Layer 2 of a small transformer language model trained on English Wikipedia (10 layers, counted from 0, width 64).
A neuron's activation on a vector x is GELU(weights . x + bias), where the dot is the dot product.

Input weights of the MLP neurons that the questions are about. A number n stands for n times 0.01.
n13 (bias -0.055): 5 -5 9 35 -5 18 6 -3 14 -18 -44 10 -4 -10 -25 24 -24 -16 26 -1 -6 18 -27 45 -18 39 -3 -29 29 -2 6 -11 16 -25 -16 -11 -4 23 43 -11 -9 -11 -23 9 25 -13 0 11 -39 7 0 -28 -9 -8 -24 14 13 1 8 -7 -18 26 -22 -12
n22 (bias -0.046): 22 -23 21 -1 4 9 -28 2 -41 -28 -48 29 -12 3 10 -33 0 27 2 -5 13 21 10 -1 16 -10 26 -11 3 18 13 4 15 -18 21 20 27 8 41 5 2 37 6 -10 32 -13 -15 4 -29 20 4 -20 -10 -17 -24 15 33 -1 -7 9 1 13 -24 -39
n23 (bias -0.059): 4 1 38 5 -19 -9 -5 -7 25 -18 31 56 -21 26 4 7 7 12 -3 11 -14 -34 8 10 25 -19 -18 -5 -14 -10 27 -36 2 1 16 -22 59 -9 -21 11 -7 -22 7 29 4 -55 -14 -37 -26 15 18 -56 18 6 9 -3 36 -9 39 -40 3 11 1 7
n26 (bias -0.073): -10 -22 -17 -8 13 -19 -30 24 -18 -2 20 4 3 -15 26 -3 16 -11 -11 33 -28 -20 -3 -3 11 -18 -9 31 14 34 -40 24 -24 1 -47 18 3 11 -9 14 4 -36 55 4 -13 -8 36 36 -6 5 -12 28 52 -8 2 2 -45 49 33 -17 -2 -44 26 -15
n27 (bias -0.075): -17 -13 -5 -17 1 -11 13 41 3 -36 -24 16 -21 -17 -4 -36 2 35 -75 39 14 -7 3 -9 74 21 -20 -8 -12 7 20 -5 -57 -6 29 8 5 32 -7 13 -9 31 7 -3 14 27 -31 -8 5 11 -9 25 36 -4 20 68 -2 23 41 -3 2 -30 -3 -4
n37 (bias -0.040): 13 0 1 31 24 -19 -18 -9 6 14 14 -1 -7 20 -24 -17 -23 -16 -30 -37 -29 -8 -14 -25 12 21 21 -21 8 7 -7 24 -1 1 3 3 19 -16 2 16 -21 11 0 -19 29 6 -11 24 14 25 2 -45 -15 17 -7 26 -5 -2 -5 -8 13 8 5 -21
n40 (bias -0.163): 19 -21 -1 47 27 5 -8 -3 64 -74 1 19 0 31 -21 -42 -69 19 -32 -14 -29 2 12 25 15 16 23 27 7 10 -18 -21 31 -7 46 -9 81 17 26 32 -6 6 -3 -4 -52 -18 10 18 -26 1 -11 -66 -24 14 -16 9 4 -9 -23 2 6 10 -33 -33
n50 (bias -0.014): -38 -13 33 -20 12 8 7 10 -10 7 -39 36 -31 10 8 -37 -9 23 -32 -33 -9 -6 39 2 44 -30 42 18 47 49 27 34 -1 24 24 6 -4 25 -9 -27 -11 -8 2 -13 48 -16 7 38 0 0 31 13 -14 -28 -46 -37 27 30 18 13 11 -50 -8 -6
n57 (bias -0.032): 25 -2 4 -8 11 -12 -5 23 -20 34 18 -15 -10 -25 31 2 1 4 3 25 47 6 -21 -21 30 -39 26 4 31 6 -12 27 -38 40 -16 -15 -1 13 12 0 -4 -15 21 20 -26 2 29 -10 3 -7 5 14 49 -3 30 -8 -27 27 13 -20 -1 -47 -7 -3
n61 (bias -0.048): 32 11 12 -11 18 61 29 29 -14 20 -6 23 -15 -60 59 -8 -7 6 20 43 3 -17 19 -15 15 -9 -65 20 -42 10 68 -8 5 26 18 25 21 -17 18 -46 -54 -35 23 -22 -5 -63 -10 -4 -18 -8 28 81 24 -15 -6 -19 -48 8 17 -52 2 -42 -30 -6
n83 (bias -0.016): 46 -11 57 -7 18 4 0 -11 -19 21 -14 16 -5 43 50 15 18 49 -2 38 -29 14 8 -11 -1 1 -3 22 -2 5 -7 30 23 23 -47 -10 18 -52 9 3 -5 -9 7 -33 41 -27 -7 23 10 -2 5 -14 -8 -11 26 -32 17 -30 28 -17 -2 -5 -4 -35
n91 (bias -0.059): -8 16 -24 -15 22 29 -3 8 25 24 -1 -3 -10 -13 -33 -20 -37 40 -8 4 20 21 9 19 -23 -8 -28 39 16 18 48 2 -50 1 -13 20 62 -16 21 -6 7 18 9 48 2 -10 -3 -11 -47 12 -17 -11 -2 -11 -59 1 24 13 6 -13 -25 -1 25 -16
n112 (bias -0.033): -31 -13 -7 -4 -16 -5 7 -6 -20 0 -18 3 -17 12 -25 0 0 -1 -35 30 -16 -32 29 -42 47 -6 -13 9 -5 15 21 -16 -10 23 19 -6 -11 -14 0 -20 -25 -5 -4 75 29 -19 -15 38 -3 14 39 5 15 -5 18 -13 15 20 26 11 12 -15 3 1
n116 (bias -0.038): -25 -9 11 11 -8 -37 7 -23 24 17 -12 12 -1 10 0 -15 -30 -12 20 -8 -10 -4 16 -50 -6 1 -42 8 -2 28 32 -29 -10 21 -14 11 25 5 11 43 -29 -1 -17 -14 -4 -31 -4 -51 9 8 29 -11 -8 -2 -17 23 34 23 25 -33 23 2 19 -1
n135 (bias -0.001): 18 -26 -5 14 -9 38 1 4 0 -1 -15 -45 -1 8 4 4 -43 -54 33 25 -17 -2 -8 10 28 -7 -15 17 -1 22 4 -20 -6 26 -52 5 25 4 8 -24 -16 -19 -3 10 29 -3 4 2 -3 10 6 7 -8 -2 -60 39 -9 25 5 2 0 -13 11 3
n140 (bias -0.059): 8 32 3 10 20 -8 -14 29 30 32 -6 8 -56 -96 -16 -46 -18 31 -11 26 -11 -25 59 6 -4 24 24 -4 -16 9 -16 -44 -20 -11 28 -4 48 -19 -3 -32 -14 1 10 -31 -3 -2 -6 -63 -23 -9 19 47 24 13 12 29 42 1 27 -89 -9 -31 -19 15
n154 (bias -0.072): -23 -39 2 16 5 17 -8 2 -3 -9 38 17 17 15 -7 -4 -54 -15 10 -3 10 -17 -10 -61 -15 -23 -8 28 75 15 27 54 -22 21 15 11 -2 67 20 -18 0 9 6 -2 2 16 14 -53 -49 -3 15 17 -25 1 -3 -14 3 33 -5 2 -21 -20 8 -19
n158 (bias -0.044): -19 4 -24 -7 -2 6 -15 -7 38 -20 6 31 17 -28 -20 15 -51 2 12 -9 -23 -1 4 -15 -6 -11 19 29 25 30 26 -17 19 12 23 28 -13 16 49 -17 -31 26 23 26 13 -8 9 -17 -5 -2 -12 20 -8 15 25 23 -11 -9 -23 -5 22 -6 27 -32
n164 (bias -0.071): -16 -8 -14 29 -7 -25 -43 25 -19 -8 -26 10 -58 13 4 -7 -17 -13 -27 -50 44 -5 -40 26 39 33 9 -11 -16 3 -39 60 18 -37 31 1 33 33 32 -12 17 34 9 31 1 12 -13 -24 -56 -1 44 4 -26 39 -1 4 -18 43 -16 -6 -35 38 10 -9
n168 (bias -0.134): 44 -9 3 20 28 5 3 -21 -1 -32 1 38 -5 15 -22 0 -39 -6 -44 32 12 -52 -22 -6 35 25 45 3 -34 25 -7 9 -24 -6 -5 -17 5 8 35 -16 -64 26 -12 -14 8 16 3 23 -5 19 42 13 -16 22 -35 -16 27 12 0 -26 -29 -23 5 -22
n203 (bias -0.030): -15 -5 39 6 22 13 -14 14 -5 13 -23 52 -4 4 -12 8 14 8 -18 -52 32 -31 -8 20 -1 27 19 9 33 13 -19 -35 2 -10 -5 26 9 1 -9 -51 11 -11 1 -8 24 -20 3 -7 1 20 10 -15 18 -15 -4 18 -7 -37 12 -34 1 -25 30 -15
n212 (bias -0.021): -44 -21 -9 -7 10 3 -21 -11 18 6 30 -15 -2 31 -1 -64 -11 0 15 0 -2 -23 19 1 13 -9 8 27 13 9 20 -20 -10 24 -31 32 16 52 8 24 -7 -14 11 -8 -11 -15 12 -25 -6 12 -20 -3 29 8 6 16 36 -2 -5 -38 9 -27 33 -8
n224 (bias -0.072): -2 28 29 35 -20 -10 -15 6 -8 1 -4 -34 -10 32 -28 -18 29 -25 -21 -12 -40 0 -10 -31 7 42 9 -34 7 19 -8 -47 26 57 -7 -4 14 28 63 -35 8 14 2 1 -15 -1 4 -1 16 13 -17 -26 -5 16 -13 -5 68 -10 -15 15 -1 23 -29 -20
n225 (bias -0.031): 1 3 31 0 -20 -4 -23 37 15 29 -17 -11 -19 38 -11 30 52 13 -26 -24 -2 -27 -19 13 16 35 -49 0 9 16 -2 2 -12 19 27 7 -3 23 14 9 -7 -15 -11 -39 -25 -26 -27 -23 37 7 -23 -13 -1 -14 11 8 -8 17 14 -30 16 -33 12 -2
n233 (bias 0.013): -65 -41 0 43 4 19 -21 20 -20 3 -43 11 -30 4 22 -7 8 -41 -10 -50 -39 -13 0 27 28 3 -4 -12 -41 1 -46 46 -23 -17 8 -9 1 34 -5 23 -23 1 3 8 -11 39 -11 1 -32 -5 14 12 -24 19 -3 33 -7 26 17 7 -2 20 23 10
n235 (bias -0.067): -12 14 2 2 -6 -14 -14 57 -3 -5 7 -19 -9 1 -28 -21 5 -36 44 40 -15 11 15 -26 13 6 11 -25 -19 3 -7 -38 9 4 0 40 22 -7 5 -32 5 65 -9 38 69 -49 -25 -47 10 -20 -6 -22 -18 5 -26 13 31 23 0 11 9 0 20 -14
n237 (bias -0.061): -4 8 7 -12 -28 59 -14 37 -24 23 23 5 -15 -9 -12 13 30 23 36 -51 57 6 -22 -46 24 30 -40 -17 3 13 10 30 -8 0 19 -16 -5 -43 13 39 -44 -43 6 -9 33 -51 7 19 -14 -9 -10 -14 66 9 -2 -1 10 49 -1 11 -9 -16 -9 -17
n239 (bias -0.097): -2 -34 -7 -6 8 27 26 22 -16 7 -49 5 -6 -19 6 26 39 0 -36 -16 -14 23 -34 6 24 -6 16 39 66 44 28 -11 3 19 21 -28 -4 26 18 31 -18 -4 17 -33 -3 -30 15 41 -11 5 11 -17 21 -27 -29 4 -6 29 41 7 31 -48 -52 -26
n240 (bias -0.100): 15 10 14 -9 7 5 -5 75 17 -28 -2 -9 -15 11 23 -33 15 15 -49 -42 -18 0 18 -17 27 26 6 30 72 44 -6 17 4 7 -27 41 15 -36 -10 31 16 -36 15 -59 -15 -26 -11 2 15 -4 9 -11 -20 -8 7 -11 4 22 32 10 -2 -5 -1 -18
n251 (bias -0.125): 3 -32 11 30 -29 -26 -48 54 -15 -13 -38 2 -13 -2 47 3 -47 -18 -28 15 -18 43 -56 -4 37 34 22 -68 -22 -6 -40 2 -12 -4 -18 -12 -2 37 11 37 24 11 7 16 3 24 23 16 7 -27 9 19 -1 16 -24 37 -23 41 -28 12 -52 15 -7 4
n253 (bias -0.018): -25 5 -7 -10 -3 4 18 42 2 -5 17 -2 -25 16 -33 9 2 -18 -28 37 -14 -7 -31 -37 41 -13 17 14 16 8 -70 -34 -13 10 10 18 12 22 13 -24 -25 13 34 -4 8 -26 5 17 -16 -2 22 -15 40 -6 -45 25 7 -3 2 1 26 -20 -6 6
n255 (bias -0.009): -13 -4 3 3 10 -7 -27 -23 2 36 -10 -5 -3 -1 18 -15 18 5 -23 17 -14 -24 -16 -62 7 24 24 48 -40 31 -29 8 -13 26 5 40 63 -1 -19 -1 -17 -18 15 -3 -21 6 10 -27 -15 1 1 -12 -5 13 -47 7 1 22 -2 -15 -45 7 6 -3

Each question shows a token from some text and the vector x that enters the MLP there. A number n stands for n times 0.042.

"\n": -4 4 -2 -27 13 10 -11 -5 -9 6 -6 -18 27 5 7 -3 6 -3 1 -8 -8 16 10 -2 -35 6 1 3 -5 -15 -6 -4 1 -4 -17 3 8 4 -4 -2 -1 -4 -47 -19 -24 3 -22 12 9 42 -16 2 -16 -3 -13 -16 4 -11 -20 12 12 16 8 84
Which neuron lights up most? n224

",": 0 -1 -5 -31 6 -14 -21 -19 -13 1 4 -8 21 -8 21 0 -9 7 4 1 -4 24 1 -15 7 -8 7 -16 -12 -41 -8 -9 0 5 -1 0 0 5 -1 1 2 -5 -8 -6 -9 -8 -22 -3 26 48 2 6 -13 -14 5 -5 -5 16 -21 18 -1 4 1 82
Which neuron lights up most? n251

" ": -3 -4 -19 -29 11 -12 -18 -13 -20 -11 4 -4 33 9 -2 32 1 4 -5 -10 11 28 1 5 -7 1 5 -5 -19 -24 -9 9 17 -13 -11 2 -16 1 -4 -7 7 7 -66 -3 0 2 -39 7 7 59 11 -1 -15 -6 1 -9 -9 4 -11 8 12 15 5 53
Which neuron fires most, and how strongly? n164, at about 0.14

" Al": -11 4 -7 -33 7 -19 -7 -45 -6 -10 0 6 63 -7 -1 -4 -24 12 -11 -14 21 25 8 2 -16 -23 7 8 4 -26 -23 -1 12 -16 19 5 9 15 -4 10 -25 -3 -43 -3 -7 2 -29 37 -2 44 -21 6 -20 -10 8 -6 3 -13 -21 55 3 20 4 57
Which neuron lights up most? n40

").": -8 1 5 -25 17 -16 -7 1 -8 -17 17 -12 32 -1 -2 -11 1 -13 7 11 -10 10 16 -3 -9 -5 -11 5 6 -29 -8 5 23 2 -12 12 0 -6 -19 10 11 -13 -27 2 -11 -16 -27 -17 14 46 -10 -5 7 -13 7 -26 -4 14 -26 19 2 12 -8 76
Which neuron lights up most? n235

"el": 6 -1 -17 -44 11 -14 -10 -18 -21 -7 11 1 24 -11 -3 -4 -14 12 -1 -21 8 26 15 3 -13 -25 14 22 1 -23 -14 -13 -1 0 -5 -2 -3 8 -12 6 -5 -8 -28 -5 -2 -8 -38 -1 -2 60 -1 12 22 -2 17 -8 -2 26 -15 28 7 19 6 42
Which neuron fires most, and how strongly? n212, at about 0.12

" S": 8 4 0 -45 11 -9 -7 -40 -9 -6 -3 -2 49 1 -2 1 -9 6 -1 7 -1 22 -11 7 -7 -7 13 20 -4 -12 -3 10 18 -5 5 16 -6 -1 -13 -8 0 13 -36 -24 -6 -15 -30 7 -3 48 -3 -3 -38 -17 -7 8 -8 -11 -18 17 12 27 0 58
Which neuron lights up most? n22

" or": -9 1 -15 -36 12 -1 -17 -24 -9 -4 9 2 6 1 28 5 -3 13 -2 -24 1 31 5 4 -6 -23 11 -10 8 -25 9 1 11 13 10 -13 -1 4 4 -21 0 -1 -35 -10 1 4 -34 -19 3 53 2 -6 -1 -14 16 -19 0 1 -27 32 7 -2 -8 62
Which neuron fires most, and how strongly? n50, at about 0.52

"ff": 14 3 -25 -49 14 -5 -1 -5 -17 3 12 -11 33 -7 -4 -8 8 9 7 -2 -26 29 -8 -14 -17 -18 21 10 1 -2 -3 -10 16 5 -15 1 -25 9 -7 6 14 -5 -8 -13 -2 -7 -24 -10 -9 55 -6 7 0 -6 3 -22 -14 14 -23 27 10 9 9 53
Which neuron lights up most? n26

"la": -9 15 -6 -53 12 12 -16 -27 -18 -2 -5 -1 36 -2 -17 8 -2 2 15 12 6 8 -7 6 -14 -22 13 18 -5 -24 -1 5 -8 0 17 1 -4 -1 -15 -14 -6 -13 -22 14 0 2 -27 -19 19 40 -20 1 4 -18 7 18 6 8 -12 6 7 -4 10 66
Which neuron lights up most? n91

"ome": -8 0 -13 -43 17 18 -9 -23 -15 7 9 -2 31 0 19 2 -2 -15 1 -14 8 20 1 15 -5 -32 14 23 1 -25 3 0 5 2 2 -7 -14 -9 -1 -19 -13 -7 -32 9 14 9 -36 -8 4 56 0 -6 1 -5 3 -22 -5 -6 -17 26 17 -8 -1 49
The two highest activations, in order: n50, n112

".": -10 -5 -7 -26 13 -13 -2 -14 -21 -16 18 2 18 3 12 -10 9 -12 -3 -3 -8 14 7 -10 0 -9 1 4 -5 -28 -1 -7 20 -13 -11 1 6 -3 -11 10 8 3 -13 -5 -9 -6 -33 -11 12 57 -2 -2 6 -8 11 -23 -9 1 -16 1 2 15 4 70
The two highest activations, in order: n23, n212

" Col": 12 10 -16 -31 2 9 -16 -28 -3 -6 6 5 66 -10 -15 -11 -27 4 -7 -3 3 30 14 -12 -26 -19 3 -1 -11 -34 -8 -3 2 -5 3 20 2 11 0 -9 -5 -19 -15 -14 -3 2 -27 17 -16 51 -13 5 -20 -4 14 -15 4 1 -17 59 6 42 -13 53
The three highest activations, in order: n40, n22, n158

"ment": -1 -4 -6 -46 12 2 -8 16 -18 -4 22 -16 24 -1 -7 11 -10 10 -9 -25 6 23 2 0 -6 -26 11 14 -17 -10 -2 2 1 0 -2 -4 -3 1 -16 11 13 -5 7 -13 -14 -8 -31 3 13 60 -2 1 25 -12 -16 -9 -12 -5 -15 24 16 5 -4 49
Which neuron lights up most? n253

"man": 1 23 -24 -48 14 -8 -31 -1 -10 -3 10 -17 56 -5 5 -7 3 -2 -2 -8 3 18 0 4 1 -2 -1 22 0 -27 10 4 -8 3 26 -3 -26 -12 -7 12 13 -8 5 -19 -10 2 -29 -24 -4 50 -30 3 20 -13 8 -17 -17 -9 -14 31 18 5 10 47
Which neuron lights up most? n225

"64": -10 31 -3 -23 8 -7 -24 -28 -10 -1 24 -30 61 13 2 3 7 -11 -7 -16 2 7 -13 -4 -12 -3 11 9 -15 -31 -7 5 6 -10 6 -12 -18 6 -26 -10 5 -32 -6 0 0 -15 -13 -5 16 45 -4 -1 12 -18 11 12 -14 -7 -12 1 24 9 6 72
Which neuron fires most, and how strongly? n212, at about 0.027

" p": -11 3 -14 -39 13 -10 -18 -16 -12 -14 -6 23 40 1 -19 9 8 11 27 -1 -5 22 -5 -1 -34 -4 20 -7 -6 -24 7 5 32 -3 -3 2 -9 -13 -3 -11 8 6 -18 -12 -19 -5 -30 15 -8 46 -22 5 -24 -14 2 -6 -6 4 -17 20 21 12 -5 62
Which neuron fires most, and how strongly? n22, at about 0.14

" New": 5 1 -26 -40 9 25 -16 -8 -10 -1 17 -5 50 -11 -32 -1 -9 1 -15 2 17 17 6 -4 -9 -12 9 2 27 -48 -16 -27 -1 -19 8 28 7 19 -20 -3 -4 -14 -17 8 -2 -19 -20 25 -7 39 -2 14 -22 -23 4 -5 -8 4 -19 46 16 28 -3 58
The three highest activations, in order: n253, n91, n112

" M": 7 21 13 -37 10 -10 -17 -30 -15 -3 -7 -22 63 12 -32 13 -8 2 -4 -12 4 25 -10 -4 -11 6 14 8 -5 -7 9 9 27 6 3 13 0 -2 0 -24 -3 2 -35 -38 -3 -5 -26 -8 0 46 -13 -7 -15 -13 3 11 -10 -29 -24 32 6 28 2 55
The two highest activations, in order: n224, n37

" Bo": 1 15 -17 -34 7 6 -17 -80 -16 11 2 6 53 -6 -4 10 -32 -1 -4 -15 15 23 6 22 -14 -4 13 -15 23 -35 -6 -1 15 -4 2 5 -17 -6 0 -17 -4 -6 -9 -7 0 -5 -34 -11 -3 54 -8 17 -9 -8 8 9 4 -16 -14 17 11 20 0 47
Which neuron fires most, and how strongly? n158, at about 0.87

"ia": -10 -5 -14 -39 10 9 -12 -51 -21 14 18 1 31 -9 8 3 -1 -7 -15 -5 6 27 6 6 -19 -33 11 28 -12 -18 -18 7 -2 1 2 -5 -4 -3 -8 -10 -19 2 -2 9 -2 0 -38 -14 21 56 -5 3 0 -7 1 1 0 16 -12 29 25 3 0 50
Which neuron fires most, and how strongly? n112, at about 0.16

" moved": 19 10 -6 -45 1 9 -22 -8 -12 -2 9 -3 27 -10 4 18 19 11 5 -4 6 30 6 -5 -6 1 -13 8 10 -39 -18 4 -8 3 11 -3 -5 -20 -14 20 9 -27 -4 -15 -3 -15 -21 24 3 46 -3 6 3 -25 12 -21 -17 -19 -8 14 -8 16 -4 63
The three highest activations, in order: n237, n83, n240

" and": -6 23 -16 -38 10 -2 -6 -24 -12 -7 13 -6 3 0 24 -11 -3 4 3 -8 7 21 0 0 6 -9 3 -10 -6 -50 4 -3 1 20 -11 -2 0 0 7 -18 4 -5 -3 -10 1 3 -29 -8 17 60 5 7 -6 -12 7 -11 2 -1 -24 18 -1 -3 -15 63
Which neuron lights up most? n61

"v": 0 20 -13 -38 8 -3 -15 -14 -16 2 1 8 44 9 -40 -13 22 18 4 -14 3 18 0 -1 -14 -9 0 -1 7 -3 -10 11 3 -2 -7 16 -17 -7 -23 3 16 -7 -2 -19 -6 18 -39 -23 7 56 -18 9 8 -12 13 1 -13 -28 -11 20 2 -1 18 50
The three highest activations, in order: n203, n225, n212

"),": -7 9 -4 -34 14 -9 -16 -13 -8 4 8 -18 27 -6 5 -12 -11 4 6 8 -8 18 10 -3 -10 3 -6 -4 11 -27 -16 3 7 19 -3 8 -2 -4 -14 -11 4 -13 -25 1 -9 -18 -19 -13 21 42 -3 3 -6 -16 8 -10 -6 28 -26 39 -6 5 -11 80
Which neuron lights up most? n235

"l": 0 -3 -12 -43 11 -14 -11 -8 -14 -7 7 -3 48 -5 -19 -15 -10 12 3 -1 25 17 3 -22 5 -18 6 -6 2 -23 -8 -2 -10 -16 1 12 -15 0 -27 11 8 -7 -36 0 -7 8 -37 -2 15 52 -1 20 3 -9 17 0 -10 22 -14 32 8 5 18 52
Which neuron lights up most? n27

" |": -1 9 -9 -28 9 -10 -20 3 -15 5 6 -3 8 -11 7 5 2 -2 -7 -1 3 14 -4 7 -5 -5 7 -9 -6 -24 -21 3 -1 -9 7 -5 14 -5 -17 -4 4 -4 -16 -7 -10 5 -27 -11 -1 45 -5 4 -3 -9 4 1 0 10 -19 2 1 6 5 88
Which neuron lights up most? n140

" Indian": 5 -3 -28 -35 6 5 -21 -37 -8 -8 19 1 54 -13 14 12 2 7 -11 -7 16 44 -1 17 -13 -21 9 17 8 -26 -26 -13 -8 -8 8 1 1 7 2 6 -6 -7 25 0 -6 5 -29 16 3 61 -14 -11 -10 -16 -21 -25 -7 -9 -13 23 18 12 -13 39
Which neuron fires most, and how strongly? n91, at about 0.3

" two": -7 18 -10 -36 6 6 -22 -24 -8 16 17 -16 20 -2 38 4 -4 -11 -4 3 0 20 17 7 0 -5 1 3 -2 -41 1 18 9 15 -2 -14 -18 -17 -15 -17 -11 -16 -19 -3 -1 -16 -30 7 5 47 -2 -10 0 -17 6 -8 -10 -26 -1 6 32 21 -6 67
Which neuron fires most, and how strongly? n83, at about 0.8

"ular": -7 13 10 -46 7 -4 -21 -21 -1 9 17 -12 48 -11 21 6 -13 12 0 -15 -13 26 -7 -2 -6 -19 27 -7 -7 -48 -5 6 -9 20 3 -15 3 -23 -18 -15 -7 -11 -2 14 -2 4 -25 14 3 44 -2 14 -14 -20 7 -19 0 13 -4 27 13 -3 -6 61
Which neuron lights up most? n57

"land": 2 21 -30 -41 11 19 -25 -21 -20 7 12 -4 62 6 18 -2 -1 -5 -11 -12 5 20 -15 11 -16 -26 8 23 1 -13 -17 14 -9 -1 11 12 -18 2 -24 6 -11 -14 -5 -18 -8 -12 -19 -12 14 48 -6 9 6 -20 -5 -1 -11 5 -13 36 22 6 -5 55
Which neuron lights up most? n26

"ch": 3 8 -37 -39 14 -15 -17 -21 -30 -1 14 -6 46 13 -6 2 -1 3 9 -6 -6 33 -4 -23 -21 -21 9 17 1 -16 -2 5 12 7 -16 15 -21 11 -6 -2 11 -9 -10 -34 10 14 -33 -21 -1 58 3 7 15 -5 -1 -5 -7 14 -15 29 22 3 11 29
The two highest activations, in order: n154, n212

"ton": -11 12 -14 -42 3 -2 -29 -28 -10 8 14 -10 58 1 -11 -7 -2 -3 -13 -8 -1 27 0 4 -18 -28 3 13 4 -30 -26 22 10 4 1 -6 -23 0 -23 7 9 -14 19 -11 0 -11 -26 2 1 57 -17 17 9 -6 -7 -3 -8 9 -4 48 23 9 5 46
Which neuron lights up most? n26

" W": 5 1 -31 -27 9 -20 -13 -47 -14 -4 -9 -10 49 -6 -17 4 -9 -11 -4 1 -2 33 -6 9 -7 12 4 -4 -1 -23 -6 1 18 5 -18 14 -31 15 -13 9 17 1 -16 -30 4 -1 -29 0 3 56 0 7 -20 -8 12 2 -12 -19 -13 27 12 39 11 52
Which neuron fires most, and how strongly? n37, at about 0.24

"n": 9 -13 -18 -46 9 -1 -24 -11 -13 11 9 -8 58 -1 -15 -11 -6 -5 -4 4 9 19 4 -16 -8 -9 13 0 9 -11 14 -3 -4 -6 8 -5 -20 12 -18 -19 9 6 -18 -16 -3 5 -31 -1 2 47 -13 11 7 -11 5 -15 -9 8 -15 35 1 -3 23 61
Which neuron lights up most? n154

"ry": -3 10 -23 -57 8 -7 -15 -14 -11 3 11 -2 37 -1 5 -21 -14 3 -9 1 -6 3 18 1 -12 -10 10 9 -7 -33 2 9 -6 11 0 7 -13 5 -14 -1 4 -13 2 0 -8 -16 -18 -2 14 48 -14 15 12 -21 7 0 -6 -1 -5 23 24 4 1 64
Which neuron fires most, and how strongly? n212, at about 1

"ck": 4 18 -32 -53 12 14 -11 -8 -15 8 19 -7 39 2 -9 -6 11 0 0 0 -13 23 -8 -16 -19 -18 -1 11 5 -2 -13 -17 9 2 -17 7 -29 -1 -7 -3 19 -10 -12 -2 1 -17 -27 4 1 54 1 16 1 -14 9 -3 -13 13 -14 30 15 6 14 48
Which neuron lights up most? n26

"hi": -1 18 -32 -44 16 -16 -10 -30 -21 -17 15 -1 36 -4 -6 26 4 10 7 -5 11 16 -7 -7 0 -16 16 15 -20 -30 -14 -2 -12 1 -13 4 1 7 -10 6 -5 0 -21 -6 6 8 -35 -19 14 59 -10 -5 27 -3 6 9 11 -9 -21 2 9 9 7 38
Which neuron fires most, and how strongly? n212, at about 0.37

"ten": 2 36 -13 -50 9 -3 -28 -14 -15 -7 -1 -21 58 -5 -9 22 12 0 -2 -14 21 13 2 -2 -6 -14 1 17 -7 -17 11 23 -16 -6 25 -2 3 7 -13 8 -4 -14 -14 -27 -9 11 -25 -16 -2 36 -35 -4 27 -21 10 4 3 -6 -14 2 17 -2 12 56
Which neuron lights up most? n225

"ise": 3 -6 -4 -57 8 2 -9 -3 -11 5 7 3 43 -4 -1 16 -8 -7 -24 -13 11 12 -2 -14 5 -31 16 13 -9 -30 -7 1 -9 -8 -2 9 4 10 -20 2 -16 -11 -17 -10 1 -11 -17 25 15 43 -7 3 21 -12 4 -15 -1 8 -15 44 16 4 5 62
Which neuron lights up most? n253